Layer 2 of a small transformer language model trained on English Wikipedia (9 layers, counted from 0, width 128).
A neuron's activation on a vector x is GELU(weights . x + bias), where the dot is the dot product.

Input weights of the MLP neurons that the questions are about. A number n stands for n times 0.0094.
n13 (bias -0.018): 37 -40 -38 21 -58 0 1 -34 -30 41 3 -6 -29 -12 49 -46 50 12 -14 10 -36 4 13 -46 21 -10 -1 11 -2 16 23 -3 -16 -15 9 -31 9 -4 -23 -29 46 -2 -44 31 -2 16 -20 -28 -7 4 15 19 -6 28 9 -22 -5 -7 32 24 -5 3 10 -10 23 4 31 2 -12 19 14 30 -22 9 -21 19 -25 5 -27 16 -24 -28 42 1 -18 1 7 -10 9 41 8 -12 2 1 15 22 -10 6 22 9 -7 -1 -30 11 4 18 -18 -31 31 23 4 45 -25 22 19 0 6 30 -25 14 19 -44 -24 -3 -19 -2 13 -5
n19 (bias -0.024): 18 -8 -21 -25 -13 1 2 23 -6 55 4 -11 -14 11 19 -7 -27 -3 5 21 -18 25 24 -5 -1 19 10 3 14 4 4 -1 -24 -19 14 2 20 10 25 3 11 5 -26 11 -26 -11 13 -7 -6 46 -6 -4 -11 -2 9 26 2 -7 18 23 -36 13 6 27 25 79 -6 -5 -44 10 18 -4 -18 -17 -40 -21 -41 9 -25 19 32 -5 -1 -1 22 16 6 -42 12 3 23 27 -28 -56 -11 -1 2 2 0 27 15 18 17 -5 32 -27 -37 -23 -23 -21 15 3 -5 -3 -44 -5 40 22 -32 -7 14 -24 11 25 -9 -16 -25 -30
n44 (bias -0.021): 36 14 -11 22 25 -1 -10 -6 -3 9 11 -7 7 1 19 -12 9 -16 -12 -18 -32 -10 1 -1 37 -45 -36 -24 -35 -6 -9 2 -62 29 3 -36 3 -9 -37 -10 16 -7 -14 14 9 42 -15 -34 15 10 -54 37 14 21 13 14 32 35 4 26 22 -6 -36 27 -8 -9 -10 11 30 43 1 20 -8 26 -2 -9 -1 -11 9 1 -16 9 28 25 3 -38 -33 -30 9 9 -19 38 -10 25 -3 -22 6 -41 30 -13 11 -27 -20 12 -7 -41 15 -43 1 27 0 15 -3 -26 26 -18 10 3 7 -3 -26 18 23 -30 -36 28 -3 15
n59 (bias -0.015): 15 -8 -32 -3 -8 5 -6 12 59 16 -1 -8 -22 -12 8 4 -3 35 -11 34 5 6 -3 -39 -15 -16 6 23 -33 -30 13 -16 -12 17 25 -34 -2 -13 -1 -17 -19 3 5 -14 -32 -1 9 23 -32 -16 13 -21 -23 2 -17 12 -17 0 -9 -4 0 -1 42 19 32 -13 8 1 -7 26 2 13 5 9 13 3 -22 48 -40 27 -28 29 -1 47 26 -5 -10 4 26 22 -1 -20 32 -18 39 -45 26 -8 -1 -45 9 32 -10 -7 11 15 -6 -8 -13 -19 3 3 -16 9 -27 0 -1 9 29 -7 -21 35 -3 -12 -6 1 -24 -18
n62 (bias -0.018): -29 -24 -18 38 1 6 -34 2 1 20 43 -7 8 12 8 -31 -39 -15 15 56 -2 26 14 6 24 34 11 -15 20 6 26 -13 -20 29 -1 -4 -31 14 -21 -23 17 4 -24 33 -10 -17 54 -8 40 40 -23 1 -11 35 -8 31 3 23 -14 -35 25 -26 -8 30 1 27 -28 -2 45 -13 -8 18 14 -10 12 35 -26 19 -46 9 -14 -29 -6 -37 20 -13 -15 -24 14 19 23 24 4 -12 20 11 -26 -8 5 -21 -16 -5 15 19 -20 -9 -24 -28 -15 -23 1 13 7 -15 0 1 9 -11 15 -10 -22 -8 23 -10 -13 -34 6 -21
n72 (bias -0.038): 9 26 -37 30 -19 -4 17 -31 -1 41 35 -21 1 -5 -24 -1 0 23 -41 42 20 21 1 -19 10 6 -3 7 11 -28 13 -10 6 -4 24 17 10 -14 50 -4 22 54 -48 7 -3 -18 -1 6 -25 19 47 23 4 35 -43 -10 25 -6 23 -47 -20 42 38 38 -6 16 -41 -17 -7 -7 -59 12 -18 -12 17 -21 12 -15 9 0 -47 11 -49 -4 11 -12 2 48 -45 28 -7 25 -28 -20 -13 -6 42 1 36 -16 -6 8 -11 18 28 9 1 -17 -45 26 -8 32 -19 -23 -16 22 -28 29 -47 10 -21 -21 -15 -26 -9 39 17 37
n75 (bias -0.029): -3 14 -16 23 3 1 -10 -56 -25 25 9 -18 31 -5 12 -6 10 5 -43 -11 -3 -11 -15 33 18 -15 -12 -18 -4 -11 45 22 -3 -4 -4 1 26 0 -20 -2 18 29 -21 -19 10 7 -7 -27 -11 59 3 -21 27 26 3 5 12 3 0 3 -22 5 -27 9 14 21 -14 23 9 10 13 9 -4 2 -7 48 0 5 -30 -5 -2 -32 -21 5 24 -7 28 38 -7 13 13 18 4 8 44 -7 -8 -34 30 0 -4 38 -18 7 -1 31 -23 -14 9 64 -7 10 3 2 -7 2 -50 -4 -17 5 13 9 -3 -7 -12 -1 29 3
n76 (bias -0.021): 5 27 16 28 -13 14 19 5 -21 24 -29 -32 44 -5 32 -23 31 -34 12 -29 28 -15 10 -55 5 -13 25 -31 -10 9 -28 8 2 -15 9 -18 24 -56 2 -17 -18 -18 -28 34 -33 38 29 -11 -11 0 -16 1 15 19 25 -18 -32 6 -42 -9 26 -15 4 16 -3 49 -32 -17 -19 -28 16 -8 6 -27 27 -23 -14 -40 -8 1 6 39 5 10 45 -15 -13 -16 32 -19 -5 25 1 33 26 -29 -29 25 -9 5 -26 16 -26 29 -40 47 -52 25 19 18 7 7 14 1 31 15 13 25 19 38 2 -11 11 -5 -14 12 -11 4
n86 (bias -0.028): -1 13 -35 32 -23 -11 10 16 -8 12 33 -3 -26 15 7 8 -15 -10 -13 23 -36 1 8 7 -10 21 27 -13 -6 -4 19 -42 17 -7 -16 16 -17 39 23 -16 4 24 -47 -19 -16 -12 32 -12 -30 30 67 -14 64 -3 14 2 -17 15 3 -2 -35 -5 -38 -7 22 5 -17 -16 -25 -28 0 -2 -26 -30 -43 33 2 -8 -6 13 -7 -13 -33 0 27 4 -34 21 -3 15 -11 -28 -8 27 26 -19 6 -20 22 -37 37 -8 11 43 20 9 -39 3 -12 7 2 12 20 32 -13 1 -19 21 17 15 23 -8 13 -31 4 -4 10 20
n95 (bias -0.056): 14 -14 11 43 -28 -2 6 1 2 48 25 -8 16 7 84 -40 -6 14 -25 -6 36 6 14 25 -30 -20 -38 -16 6 -24 -32 10 -30 50 20 -29 2 -21 -16 -23 32 -7 22 12 3 25 8 -5 27 -4 -48 -15 -6 45 -18 16 0 41 24 -11 16 -27 5 -10 -27 6 -33 21 7 26 -2 16 -50 -30 -9 5 10 15 9 27 9 -23 -28 -36 -24 -1 -9 29 40 5 32 -17 -10 12 -27 -32 -40 -7 2 -32 -13 20 15 31 45 2 -16 -2 42 -2 -14 18 7 -8 2 -64 -95 -3 17 -10 -6 -12 12 -13 27 2 -48 -57
n105 (bias -0.026): -4 34 -29 -2 -1 14 27 13 53 -4 20 -6 -7 12 49 -5 -10 15 0 -6 -62 -8 -10 -39 -32 -12 -23 34 1 -19 12 -47 -18 14 22 12 11 14 3 -10 -16 28 -11 4 0 25 12 -12 60 23 28 -1 -1 -1 -21 9 -20 14 -23 20 -23 -31 -6 1 -15 18 3 7 -8 12 17 7 17 -29 -35 35 -2 21 -58 6 -5 -24 -14 -30 -23 -27 -24 3 1 28 -18 1 -31 -48 18 20 -5 1 -16 -14 36 48 10 66 6 3 -7 -25 -16 -14 -2 27 -7 8 -8 -3 -20 26 -10 -28 31 1 25 -18 -5 11 10 -14
n144 (bias -0.012): -27 -15 1 10 -41 -17 -7 7 -2 8 -2 -22 4 5 10 -25 -28 -29 -9 7 -15 21 -5 -19 -9 -13 -2 -27 67 20 5 -13 12 15 19 3 3 -3 43 -17 37 -5 -23 35 -31 21 1 -14 9 -2 2 11 35 9 -14 8 30 11 -4 -9 25 -27 6 30 5 13 -60 40 -49 1 0 9 -46 5 0 18 41 9 -63 -16 2 -13 19 -9 11 -16 -25 -32 -8 21 -2 1 31 10 -14 -30 1 3 0 -37 6 5 15 -10 5 -6 23 23 15 47 25 -15 -2 6 -11 -31 -5 -19 9 -29 13 -18 9 -4 -30 30 25 5
n146 (bias -0.012): 30 -9 -21 9 7 21 -25 22 36 18 -15 -17 -8 -6 33 9 -15 1 28 15 23 49 -1 35 -20 20 -7 -33 -7 16 -22 31 -5 56 6 -17 -12 -10 -39 44 4 14 -24 12 58 -3 -23 -40 -21 -21 16 -6 23 -1 10 40 7 8 -19 -3 22 -4 -41 28 6 -22 1 -21 -1 -4 39 -5 -26 -12 -8 -3 -7 -32 19 22 11 -7 24 14 -34 24 -21 -20 -40 -14 9 25 24 -30 41 9 -16 14 14 4 7 11 -3 17 49 -48 8 9 4 18 -6 34 -3 -39 12 -17 -52 5 -2 8 6 -19 -5 -12 -22 7 -30 -13
n158 (bias -0.013): -36 19 -10 7 27 26 4 -18 -25 17 11 -8 21 -21 -4 -11 -15 6 9 -4 -8 -4 27 5 19 -14 -6 -25 -9 -22 45 -15 -25 -19 15 1 -34 -13 -29 -10 -16 -11 -27 24 36 38 29 4 -15 -23 -12 2 31 34 -59 -13 27 10 -13 5 2 -22 -10 73 36 -4 -23 49 19 26 -8 -11 -11 10 -9 -43 19 24 19 33 -5 0 -20 -51 71 11 -2 -24 16 15 5 -11 -2 7 1 9 -34 45 -2 -16 -26 -1 -21 -22 25 -6 -12 -34 3 25 -33 8 -14 50 51 -2 -33 12 -13 -2 -3 -38 49 -22 1 19 -47 10
n183 (bias -0.023): -9 46 -30 25 -5 1 -24 -1 -38 14 25 -16 37 -12 18 -25 -3 -11 18 24 -3 18 -4 17 31 -29 25 -4 21 1 -5 -6 10 18 17 -14 9 3 -19 19 40 4 -14 26 37 12 11 -17 5 6 -3 27 -32 -17 12 -24 21 50 11 22 -21 -7 -30 12 33 43 -40 -6 57 13 17 5 -26 -39 -14 -33 -5 -33 31 19 34 1 28 -9 -16 28 -13 15 4 -6 10 -18 18 4 -29 -30 14 -9 -26 -33 -15 -6 -5 20 -58 3 28 -34 6 8 -40 -11 -1 -23 21 -12 -10 -7 33 8 17 -23 -4 -26 -26 34 -18 6
n185 (bias -0.046): -4 8 -1 2 41 20 -58 35 -19 37 -23 -17 -20 4 8 38 15 50 21 12 -21 35 7 27 0 -26 2 -35 19 -12 -34 -37 -2 10 11 -37 -47 -15 21 23 -32 10 -30 26 -23 -23 -44 5 0 -34 -26 -7 -1 8 6 -18 34 28 12 4 -27 -17 -26 -6 27 -1 -4 38 4 21 -43 34 -12 -13 -32 61 -3 17 18 -13 -17 48 -11 27 -18 56 -54 18 25 12 22 9 -4 -14 -21 -2 -1 18 -35 -11 -7 3 31 12 15 16 -15 57 13 38 -1 -23 10 -7 25 -17 -25 40 -25 -31 8 -3 37 11 -13 6 2 -23
n189 (bias -0.044): -41 39 -53 24 10 51 17 -21 -3 -19 7 -23 54 -25 67 15 53 0 21 -14 -5 57 21 -26 17 -12 -19 -30 -5 19 27 -18 -10 -8 26 -26 -11 -32 -24 -45 48 -3 24 4 -5 6 -11 -6 -30 52 28 7 7 -42 39 20 -16 2 -28 28 -47 -6 -16 40 -23 19 10 26 -16 46 -21 -3 -33 -4 -11 6 -44 -8 -18 5 -3 -13 14 -18 -23 31 21 42 18 28 34 -17 2 -14 57 -16 23 -38 -17 -4 -9 30 47 -21 -18 -9 29 21 -18 10 -20 46 8 -9 -19 -44 -18 -6 30 17 -29 -7 -4 43 25 -17 -8 16
n220 (bias -0.027): -1 17 -25 45 21 22 14 -18 -1 3 -7 -17 3 3 -5 -35 24 -24 -14 21 24 20 -9 -19 0 -6 -72 -8 -10 24 29 -20 -11 -21 46 -43 12 60 -5 -15 40 6 -35 7 23 40 -22 13 5 -22 19 -25 5 53 4 12 5 25 17 -56 -3 -22 -23 -53 10 53 -45 28 21 -18 3 -16 -13 11 -22 30 -6 -11 -21 11 19 8 13 -33 -2 -49 -37 -12 -14 27 0 -17 1 -9 32 7 -7 -5 -17 -23 -22 22 13 11 -31 4 19 -4 -10 16 12 40 -4 10 -38 5 19 -12 17 7 -12 1 10 3 7 8 1 63
n225 (bias -0.028): 8 24 7 1 10 -29 -7 9 15 6 -3 -29 -5 31 23 -13 -6 0 -12 -25 30 -23 -4 37 -13 -2 23 18 24 -13 -5 -29 -12 13 12 -42 15 10 -24 19 6 4 -27 39 21 -3 19 5 -22 17 -21 -11 -4 -4 -26 38 -8 33 -9 -10 -33 -8 44 15 -13 34 -38 55 40 23 -33 -12 -42 2 -9 13 -26 19 12 1 -7 -7 38 -9 11 12 -31 -32 24 12 32 -14 -9 13 -42 -12 -32 21 -15 -12 9 16 22 23 20 3 -37 -10 -28 -19 -31 -28 15 -28 -17 -2 -3 -12 -6 8 -12 -21 19 18 -11 23 -4 28
n232 (bias -0.043): 43 6 -28 24 -11 6 -5 -10 26 19 -12 -39 -11 -31 -18 -56 -9 2 12 -16 9 4 1 27 4 20 34 14 -12 9 -6 -29 -26 19 -12 -56 21 13 40 -7 -28 -5 -25 -37 39 -32 6 42 22 13 7 -6 -5 28 -10 31 -6 -11 2 -1 -48 -23 -2 28 42 14 -35 32 -47 39 -30 32 16 12 23 9 19 3 -53 68 -8 41 -61 -45 36 34 15 23 40 67 31 -48 18 -5 4 8 15 -9 8 -24 -3 37 -21 -2 26 13 24 -3 -59 35 -8 -13 -4 33 -18 -8 7 -14 0 -1 10 27 -6 -41 29 26 19 -5
n235 (bias -0.022): -44 27 -13 4 -32 -9 5 23 30 4 9 -26 13 -6 -18 3 25 -16 -6 11 26 -6 -17 31 -8 -5 -55 -41 -23 5 25 -2 -27 12 14 8 -4 -10 -30 25 25 23 -10 -39 28 0 23 13 -24 10 -9 -12 -11 -7 -21 21 23 12 -16 -19 -3 18 -5 -38 8 7 9 24 3 10 54 56 12 5 -8 9 -15 20 -17 -4 10 -9 -17 5 -7 -18 49 28 -1 59 -15 3 14 -46 29 21 9 -32 14 2 16 40 20 10 46 -14 -15 -10 12 74 31 -23 14 -2 -24 -16 -9 -27 38 -9 -17 9 14 24 -43 23 22 -12
n240 (bias -0.049): -3 -19 -41 -18 -14 -3 3 34 27 37 1 -25 25 25 -8 -5 8 4 15 20 -14 5 17 -4 -14 25 -15 -24 14 15 24 18 20 8 20 -13 -7 -57 8 -19 -8 8 16 44 30 -8 7 -22 21 -2 -55 48 -20 -27 -2 1 29 8 5 -4 12 -38 -24 -32 -1 21 28 -16 -69 0 13 29 28 -33 -30 28 12 23 -8 -4 20 -2 15 -34 -33 7 -44 23 23 1 45 -19 -6 -37 15 -6 -8 -10 -64 -38 -20 -11 4 0 49 -24 -4 2 23 29 -4 -5 23 5 -13 -18 -38 6 -48 45 -5 0 -1 22 6 50 -32 -27
n255 (bias -0.018): -1 -38 -11 -7 -4 15 13 6 -10 18 -37 -28 -34 -23 11 2 4 34 -9 41 -7 -28 -3 -31 -1 -1 4 22 10 -19 -21 9 15 -11 94 -27 -10 -24 20 31 -18 34 -21 -52 31 26 -1 -10 9 22 30 -11 -7 -4 -15 8 14 -11 3 7 32 -33 19 24 4 6 25 9 -19 9 -8 22 6 -12 -30 0 -34 -14 -38 0 50 35 15 10 -14 3 -47 -14 -30 16 -35 46 -5 -37 -17 33 -13 28 1 -34 -36 33 33 -22 12 -12 -9 -6 -24 20 47 -2 7 18 -2 19 5 21 -19 32 -6 -6 -5 -3 -20 58 24 52

Each question shows a token from some text and the vector x that enters the MLP there. A number n stands for n times 0.089.

" courts": -6 0 -3 0 -1 -5 -7 -8 3 3 8 86 -6 5 -5 2 5 -1 9 7 -1 -13 -11 5 1 -1 8 12 3 -4 5 3 1 -1 -7 2 -1 -14 -16 -15 -9 -2 3 -14 7 -13 -3 -12 -1 -10 -4 8 -5 -3 9 -2 -3 -7 -1 5 6 5 -2 -3 3 -7 3 2 5 3 5 -1 5 -6 -5 -13 -1 -3 11 6 -4 -4 -1 -2 5 -4 12 9 1 0 -11 -11 -4 9 -10 8 2 -5 5 -5 -2 -1 0 -12 -1 10 1 3 -1 -9 1 0 -1 -6 12 9 -9 4 -1 4 3 0 -4 -4 -3 4 0 9
Which of these neurons fires most? n158

" it": -5 1 -6 4 -3 -11 -2 2 -8 3 3 72 -5 -2 -6 6 7 3 -2 -3 10 -16 6 16 -1 -1 -7 6 -2 9 -8 15 9 -2 -4 7 2 -2 -20 -9 10 -3 -1 1 6 -12 -9 -15 -4 -1 4 2 5 -12 -3 3 8 -13 -8 5 -2 -7 -2 2 2 8 8 -6 -7 -1 2 -2 1 -1 -7 2 8 -10 7 -10 6 -1 -14 13 -10 15 1 6 17 -22 0 2 3 -2 1 -17 1 4 -1 6 -2 -14 2 -6 -7 12 -15 -8 9 -5 12 -7 7 -5 2 -20 2 -12 -7 4 8 15 -10 12 9 -5 1 7
Which of these neurons fires most? n240

" (": -3 3 9 -5 10 1 0 2 -1 -10 -2 48 2 8 -10 -8 -5 -6 0 2 5 4 -11 9 6 3 -5 15 -1 9 -4 5 -4 3 -12 4 -6 9 5 1 -3 -39 3 -16 -4 -27 4 -8 6 2 -7 1 6 -6 2 -2 10 -29 1 -17 36 2 2 -3 -14 3 -3 -3 9 -2 -4 -5 0 5 -1 5 -5 12 7 -1 0 -11 20 2 4 -3 -1 5 2 11 0 -1 15 4 -4 -2 -1 -3 10 11 -1 -11 1 -23 20 -8 -4 5 -7 -2 -2 -1 -3 8 1 11 7 -1 7 4 0 1 1 -15 -17 -21 7 -5
Which of these neurons fires most? n62

" ": -3 -6 1 -15 4 -9 6 5 -10 1 2 54 7 0 -1 5 1 -14 -4 13 0 -11 1 -11 0 -4 -13 -8 10 13 2 8 10 0 -6 6 1 4 8 2 -6 -6 11 6 -8 11 -7 -5 0 9 -8 0 -2 -2 1 -10 -14 -46 -6 -8 1 4 2 -12 -9 -4 -2 1 1 -5 -12 2 -7 11 -13 1 3 7 5 -5 7 0 36 -2 -5 6 -1 -7 -4 -12 5 -1 -1 3 -3 23 22 7 5 3 0 -8 14 -19 4 -6 5 1 23 4 -4 -9 -5 4 -2 -7 13 2 2 -7 3 -3 -8 5 7 -16 -3 1
Which of these neurons fires most? n144

" |": -1 6 9 -8 -3 -3 1 1 6 -3 0 62 -2 -1 -7 -6 5 -6 7 -4 2 -2 -66 -3 -2 3 -4 -2 5 2 5 0 -4 1 -2 0 -1 -1 -7 -2 -3 4 2 0 3 -1 -9 8 -2 -6 7 11 -2 -6 3 -3 -3 1 -3 1 6 -2 10 -4 1 -1 2 -5 -3 -3 6 1 4 -4 2 1 7 3 -2 -2 -2 5 1 2 -2 3 -6 -7 11 -4 -5 -5 1 4 0 5 1 -1 2 4 3 -1 7 -2 12 -4 4 -13 2 -3 5 8 -1 -10 -6 -2 2 -3 7 -2 4 6 8 -1 -4 -2 5 -9
The three highest activations, in order: n235, n105, n59

"-": 1 3 2 -16 -13 -7 1 23 9 -1 -8 71 -2 -1 4 -2 -14 -2 15 -1 -6 -6 -12 -2 -5 24 6 1 7 24 4 10 2 -11 -1 2 -6 -6 -8 7 -5 -20 9 14 0 -4 -2 1 1 -3 9 5 -6 -7 -3 -18 3 -20 -5 1 -4 -1 2 -6 -3 -10 -3 10 12 0 -7 -7 -6 2 -5 2 -5 5 2 -1 -4 9 16 -8 0 -7 15 -3 4 6 14 1 -3 0 -3 6 7 -4 -3 6 7 -6 1 -18 6 -5 -7 1 -1 -5 0 -12 -11 -2 8 0 -9 -3 0 -2 2 -4 -1 7 1 -5 -9 -1
Which of these neurons fires most? n240

",": 0 -5 1 -1 -1 9 1 -2 -5 -3 -2 84 3 5 -3 2 -5 -6 8 0 1 -1 -26 5 -9 8 4 -5 -7 4 -1 4 -1 -3 -2 -2 1 -4 -11 2 -3 -16 13 -3 0 -4 2 -1 -6 10 -3 1 -3 -3 -4 -1 5 -16 8 6 4 -1 11 4 -4 -4 5 -5 -3 1 1 6 6 3 -10 0 -12 -2 -1 15 4 1 -3 -2 -4 1 3 -3 1 -3 3 5 7 -7 -1 3 -4 -1 -4 4 3 1 -6 2 -9 -7 2 11 -7 -4 3 0 -9 -7 8 3 3 -3 -9 -4 6 11 1 7 -10 -7 -4 -3
Which neuron fires most, and how strongly? n19, at about 0.25

" located": -6 -6 -14 -16 -2 -18 4 -12 6 -13 2 79 -7 7 -4 -8 -4 4 -4 -3 1 -11 -10 -5 5 -1 5 9 -12 -13 7 5 9 -2 -13 2 1 7 10 -1 12 -2 0 4 7 2 11 -2 -22 -3 3 1 -1 11 4 12 -2 3 9 5 -1 1 -3 -5 5 10 -7 -11 -3 -3 7 0 -4 1 -4 -12 10 13 1 1 3 -5 -6 1 -4 3 -2 -10 10 2 -6 3 5 1 3 -4 -6 -1 12 -3 -1 -5 -3 6 -9 -9 -11 -13 9 -2 -6 -1 3 -10 0 7 1 -1 6 -3 0 -13 0 7 1 -3 9 12
Which of these neurons fires most? n86

".": -11 4 -4 0 -13 -7 -10 1 3 -11 11 53 5 0 1 -2 -24 -1 17 -2 -3 -3 -46 -1 11 9 -2 2 8 0 0 8 9 2 -5 9 -7 -6 15 3 0 -11 12 -2 9 0 -4 -6 8 -1 -8 6 10 3 -9 -3 -4 -22 14 -1 4 -2 -2 5 10 4 8 8 3 1 1 -5 -10 0 2 0 -7 -8 0 6 3 -7 3 -6 2 -16 -2 -11 2 -3 2 -15 12 5 -10 -5 11 2 3 5 1 -1 3 -8 -21 5 1 1 -7 5 -3 -11 13 -2 11 -5 7 11 12 0 3 0 -12 1 11 -4 13 -4
The three highest activations, in order: n144, n183, n62

" known": -7 -4 -3 -10 -3 0 5 -2 -2 -6 1 86 1 0 -3 6 -4 8 -1 -13 4 -11 -7 11 3 3 -5 -4 -5 -8 -5 9 12 9 3 2 -14 3 6 -7 -1 5 -1 8 8 19 -1 0 -9 0 0 3 -6 6 -4 -5 1 2 1 0 5 3 3 -13 5 -4 -2 -9 7 2 4 -3 10 -1 -5 -9 12 0 -14 7 4 -11 10 7 -6 4 -13 2 3 1 -4 -3 0 2 -4 -7 -9 -9 6 5 3 -1 1 -1 2 -3 -3 -12 3 4 1 7 7 -6 -2 -5 -3 -9 -5 -2 -5 -2 -10 -13 4 -5 -6 -1
Which neuron fires most, and how strongly? n95, at about 1.3

" and": -3 2 0 2 -4 -4 2 5 9 6 -2 84 -3 -4 -5 2 -3 -7 -6 -11 15 9 0 1 -7 3 4 -3 0 7 -4 0 1 -3 -5 3 8 6 -10 -13 -2 7 14 -7 10 3 4 7 1 -3 -1 -13 -4 5 7 -13 1 1 -8 -4 0 -17 6 -12 -7 7 -5 -6 -4 -12 5 3 -3 -14 7 8 -5 0 0 10 -3 -16 1 5 2 -5 0 -6 0 -3 2 -3 6 -15 2 -2 -9 6 -1 1 0 -13 2 -4 -2 -3 2 9 -6 2 -4 0 0 -15 6 0 7 1 7 -4 4 -6 -13 4 10 -9 7 5
Which neuron fires most, and how strongly? n220, at about 0.49

" on": -10 4 7 -6 4 -10 -6 -8 -5 -4 -1 81 -8 13 1 -1 -6 -5 9 -9 15 -19 -1 4 4 3 2 5 -5 -8 17 -9 -4 -7 -4 -15 6 -2 6 9 2 -3 4 7 3 3 6 0 1 -6 1 -13 11 3 4 -4 -6 4 -14 -4 10 4 0 -6 1 3 0 1 -7 11 5 -17 5 -4 6 2 -11 -4 4 -2 -3 9 -8 -5 -3 2 -10 -5 -11 10 -5 14 -1 -1 2 -2 4 6 -3 2 -1 -11 4 -4 9 -4 0 -2 -7 1 -9 -8 -1 -8 -3 17 9 -9 -4 -12 -1 4 -9 6 4 -4 -3 3
Which of these neurons fires most? n225

" as": -17 -5 16 -3 7 -5 4 -12 -4 1 5 74 -10 -1 -4 -10 -6 -1 -13 -6 2 -1 -2 10 4 11 -2 -4 7 7 -4 -7 3 8 -8 0 -12 -2 6 3 9 -10 1 9 5 5 9 16 7 -11 -6 -7 -2 0 0 1 7 5 -8 0 6 2 5 -8 3 4 -4 -3 18 -4 12 0 5 -6 -6 -1 -3 8 -9 2 13 -8 -12 -4 -1 2 12 -8 -14 20 8 -1 2 -10 -15 -4 -11 1 -8 0 -1 14 -1 -4 -9 2 -1 -7 -4 11 1 -9 -5 6 -2 -5 -11 -12 12 0 7 11 -14 -17 5 -15 3 -5
Which of these neurons fires most? n62

" In": -6 4 8 3 2 -6 -3 9 5 -1 -8 78 0 -2 -9 4 4 4 -2 -3 15 -9 1 1 0 4 5 -2 -4 -11 -2 11 0 -2 -1 -3 -3 -6 4 9 19 -13 -2 0 -10 12 6 -4 -7 -5 6 3 4 -8 -1 5 -7 -1 3 -4 -10 -2 7 -13 3 4 -2 -8 -11 -4 -5 -2 -11 -5 0 0 1 0 3 4 18 -4 14 0 2 10 6 -6 -6 -3 -2 7 3 7 -5 0 4 3 -20 -5 -11 -9 9 -7 -7 8 -5 -10 -1 -12 -7 -14 -10 11 -14 7 5 0 2 -3 5 -4 9 19 0 -8 -17 1
Which neuron fires most, and how strongly? n19, at about 1.4

" their": 1 6 -5 8 1 4 7 1 -10 -6 -5 93 -4 2 2 0 7 2 -3 -8 -3 0 -2 0 1 -3 -9 -7 -8 3 -3 -1 10 -1 -5 7 -1 -2 1 -11 0 -3 5 -4 -3 1 -10 -10 -3 0 1 4 -3 -6 0 9 -2 5 -3 -3 -6 4 -2 11 -7 -10 4 4 5 2 -4 -4 0 -4 3 1 3 -5 -4 -14 1 -5 -1 -2 -9 5 4 5 2 -9 5 4 -7 -8 3 1 9 -2 2 3 2 -3 7 -9 3 -3 -2 -3 2 8 -3 -2 5 -9 -8 -5 3 -2 2 4 0 -4 -1 8 -9 -1 0 2
Which neuron fires most, and how strongly? n189, at about 3.1

" to": -3 -2 11 -7 4 7 6 -11 -2 -15 -1 89 -1 -1 -7 4 -4 -7 10 1 2 -2 1 -3 -2 -1 -7 -5 3 11 3 2 2 0 -3 -16 -2 -6 -4 -2 -7 -1 -5 -3 4 4 -8 1 2 -9 2 -3 4 5 0 6 -6 5 -9 -9 -4 -4 2 -1 -2 1 -7 4 -4 -1 -6 -2 12 -1 0 -11 8 -7 -11 -2 10 -1 -1 3 1 -11 -2 0 -10 11 4 -8 5 4 -3 -1 1 1 6 8 5 -10 8 -14 -7 1 4 3 -7 7 -5 3 -6 -4 -2 3 5 9 -1 -1 -3 4 2 -2 2 4 -5 -2
Which neuron fires most, and how strongly? n220, at about 1.5

" being": -6 -1 10 -5 3 -13 -1 -1 -8 -3 0 88 -9 5 3 3 2 -3 3 2 -1 -4 -4 1 2 -2 1 -5 -5 4 5 1 -8 -4 -13 -6 -2 5 -8 3 -4 -8 1 -1 -7 -3 -4 -1 6 0 16 4 -2 -4 2 -2 0 -3 -9 -3 2 -1 0 24 5 3 1 4 10 -6 -1 10 -4 -4 -5 8 -1 4 -4 -8 5 -1 -4 10 2 10 1 -2 4 1 4 -2 0 3 -1 -12 -11 0 -3 -10 -3 5 2 -9 -11 -1 -5 -12 -6 -1 3 -6 7 1 -4 7 -7 10 -1 -6 -3 1 2 -8 -4 -6 7 2
The three highest activations, in order: n62, n86, n158

" at": -8 -1 7 -9 -4 -13 1 -13 8 -18 8 74 -10 8 1 -6 -3 -6 1 -6 -1 -4 -10 -11 -6 0 3 19 -9 3 1 -6 4 -3 -10 -2 3 9 15 12 11 -12 -8 3 4 -3 11 -3 -6 5 -3 -10 -2 1 -9 16 -4 10 0 0 -13 -11 11 -7 4 4 -6 10 8 4 -5 2 -4 7 5 -3 6 16 3 -4 3 1 4 3 -7 -2 0 -27 6 5 0 0 -4 0 4 -7 1 3 -1 4 -1 0 0 -3 -3 -1 -10 -5 1 1 -13 -1 -7 1 -9 2 9 -9 21 -6 -2 -3 -7 3 -9 -14 18 6
Which of these neurons fires most? n225

" for": 1 2 15 0 -3 -7 4 -9 12 -4 9 78 4 -1 -2 -1 -18 -12 0 -2 6 6 2 -4 -1 6 7 2 2 -1 -1 -11 -4 2 -10 9 -7 1 4 9 -7 5 5 -9 0 1 -4 -2 15 -1 0 0 9 -8 11 1 -6 -4 -4 2 7 1 7 -9 -1 -5 7 11 -9 -1 -6 -10 6 -10 10 7 -2 -4 -4 6 -2 -6 1 2 -8 6 -5 -8 -26 13 -10 -3 -9 -11 6 -1 2 -10 11 1 0 -18 8 0 2 8 9 -11 -12 -3 -3 -2 -4 7 -11 6 -2 1 4 -13 -7 2 9 10 -15 -4 2 -7
Which neuron fires most, and how strongly? n105, at about 2

"L": -4 -1 1 -20 5 6 0 6 -11 -14 0 57 -5 2 -5 2 11 6 2 -1 -14 -11 -5 12 4 0 -10 10 -11 14 -3 4 5 -6 -1 -12 2 0 1 -4 16 6 14 4 7 -4 2 5 -8 -7 -15 3 -13 -1 -5 11 -3 -48 3 -3 -2 -12 2 3 1 9 1 7 3 11 5 1 -4 5 12 5 4 -7 11 -1 6 0 6 -8 3 5 5 -2 10 -9 -4 -10 8 15 0 2 -4 10 -13 -3 -2 -4 6 -15 8 -7 11 -6 -4 -7 -17 -17 -4 8 0 -8 6 -9 5 6 -10 -7 -13 6 18 -13 5 10
Which of these neurons fires most? n189

" Prior": -2 -5 -1 -12 1 -3 2 6 -9 -8 -2 78 8 -14 -9 4 -4 15 2 -6 -4 -11 -2 14 5 -1 1 10 6 6 1 1 0 -3 -7 -10 -6 12 3 -1 6 5 -9 -6 4 5 -8 11 -10 -6 1 -4 -9 5 -3 -3 -2 -18 2 -6 1 -9 6 -10 -2 0 -4 -1 5 8 8 -6 8 -10 3 -1 6 -12 -11 12 23 -5 -4 10 -12 4 -1 -4 2 6 -6 -2 3 8 -4 -19 5 -11 -10 1 7 8 -8 12 2 4 0 -6 -5 5 -2 -6 8 1 4 4 11 -13 -9 2 2 3 -4 -4 -2 -4 -5 -4
Which of these neurons fires most? n183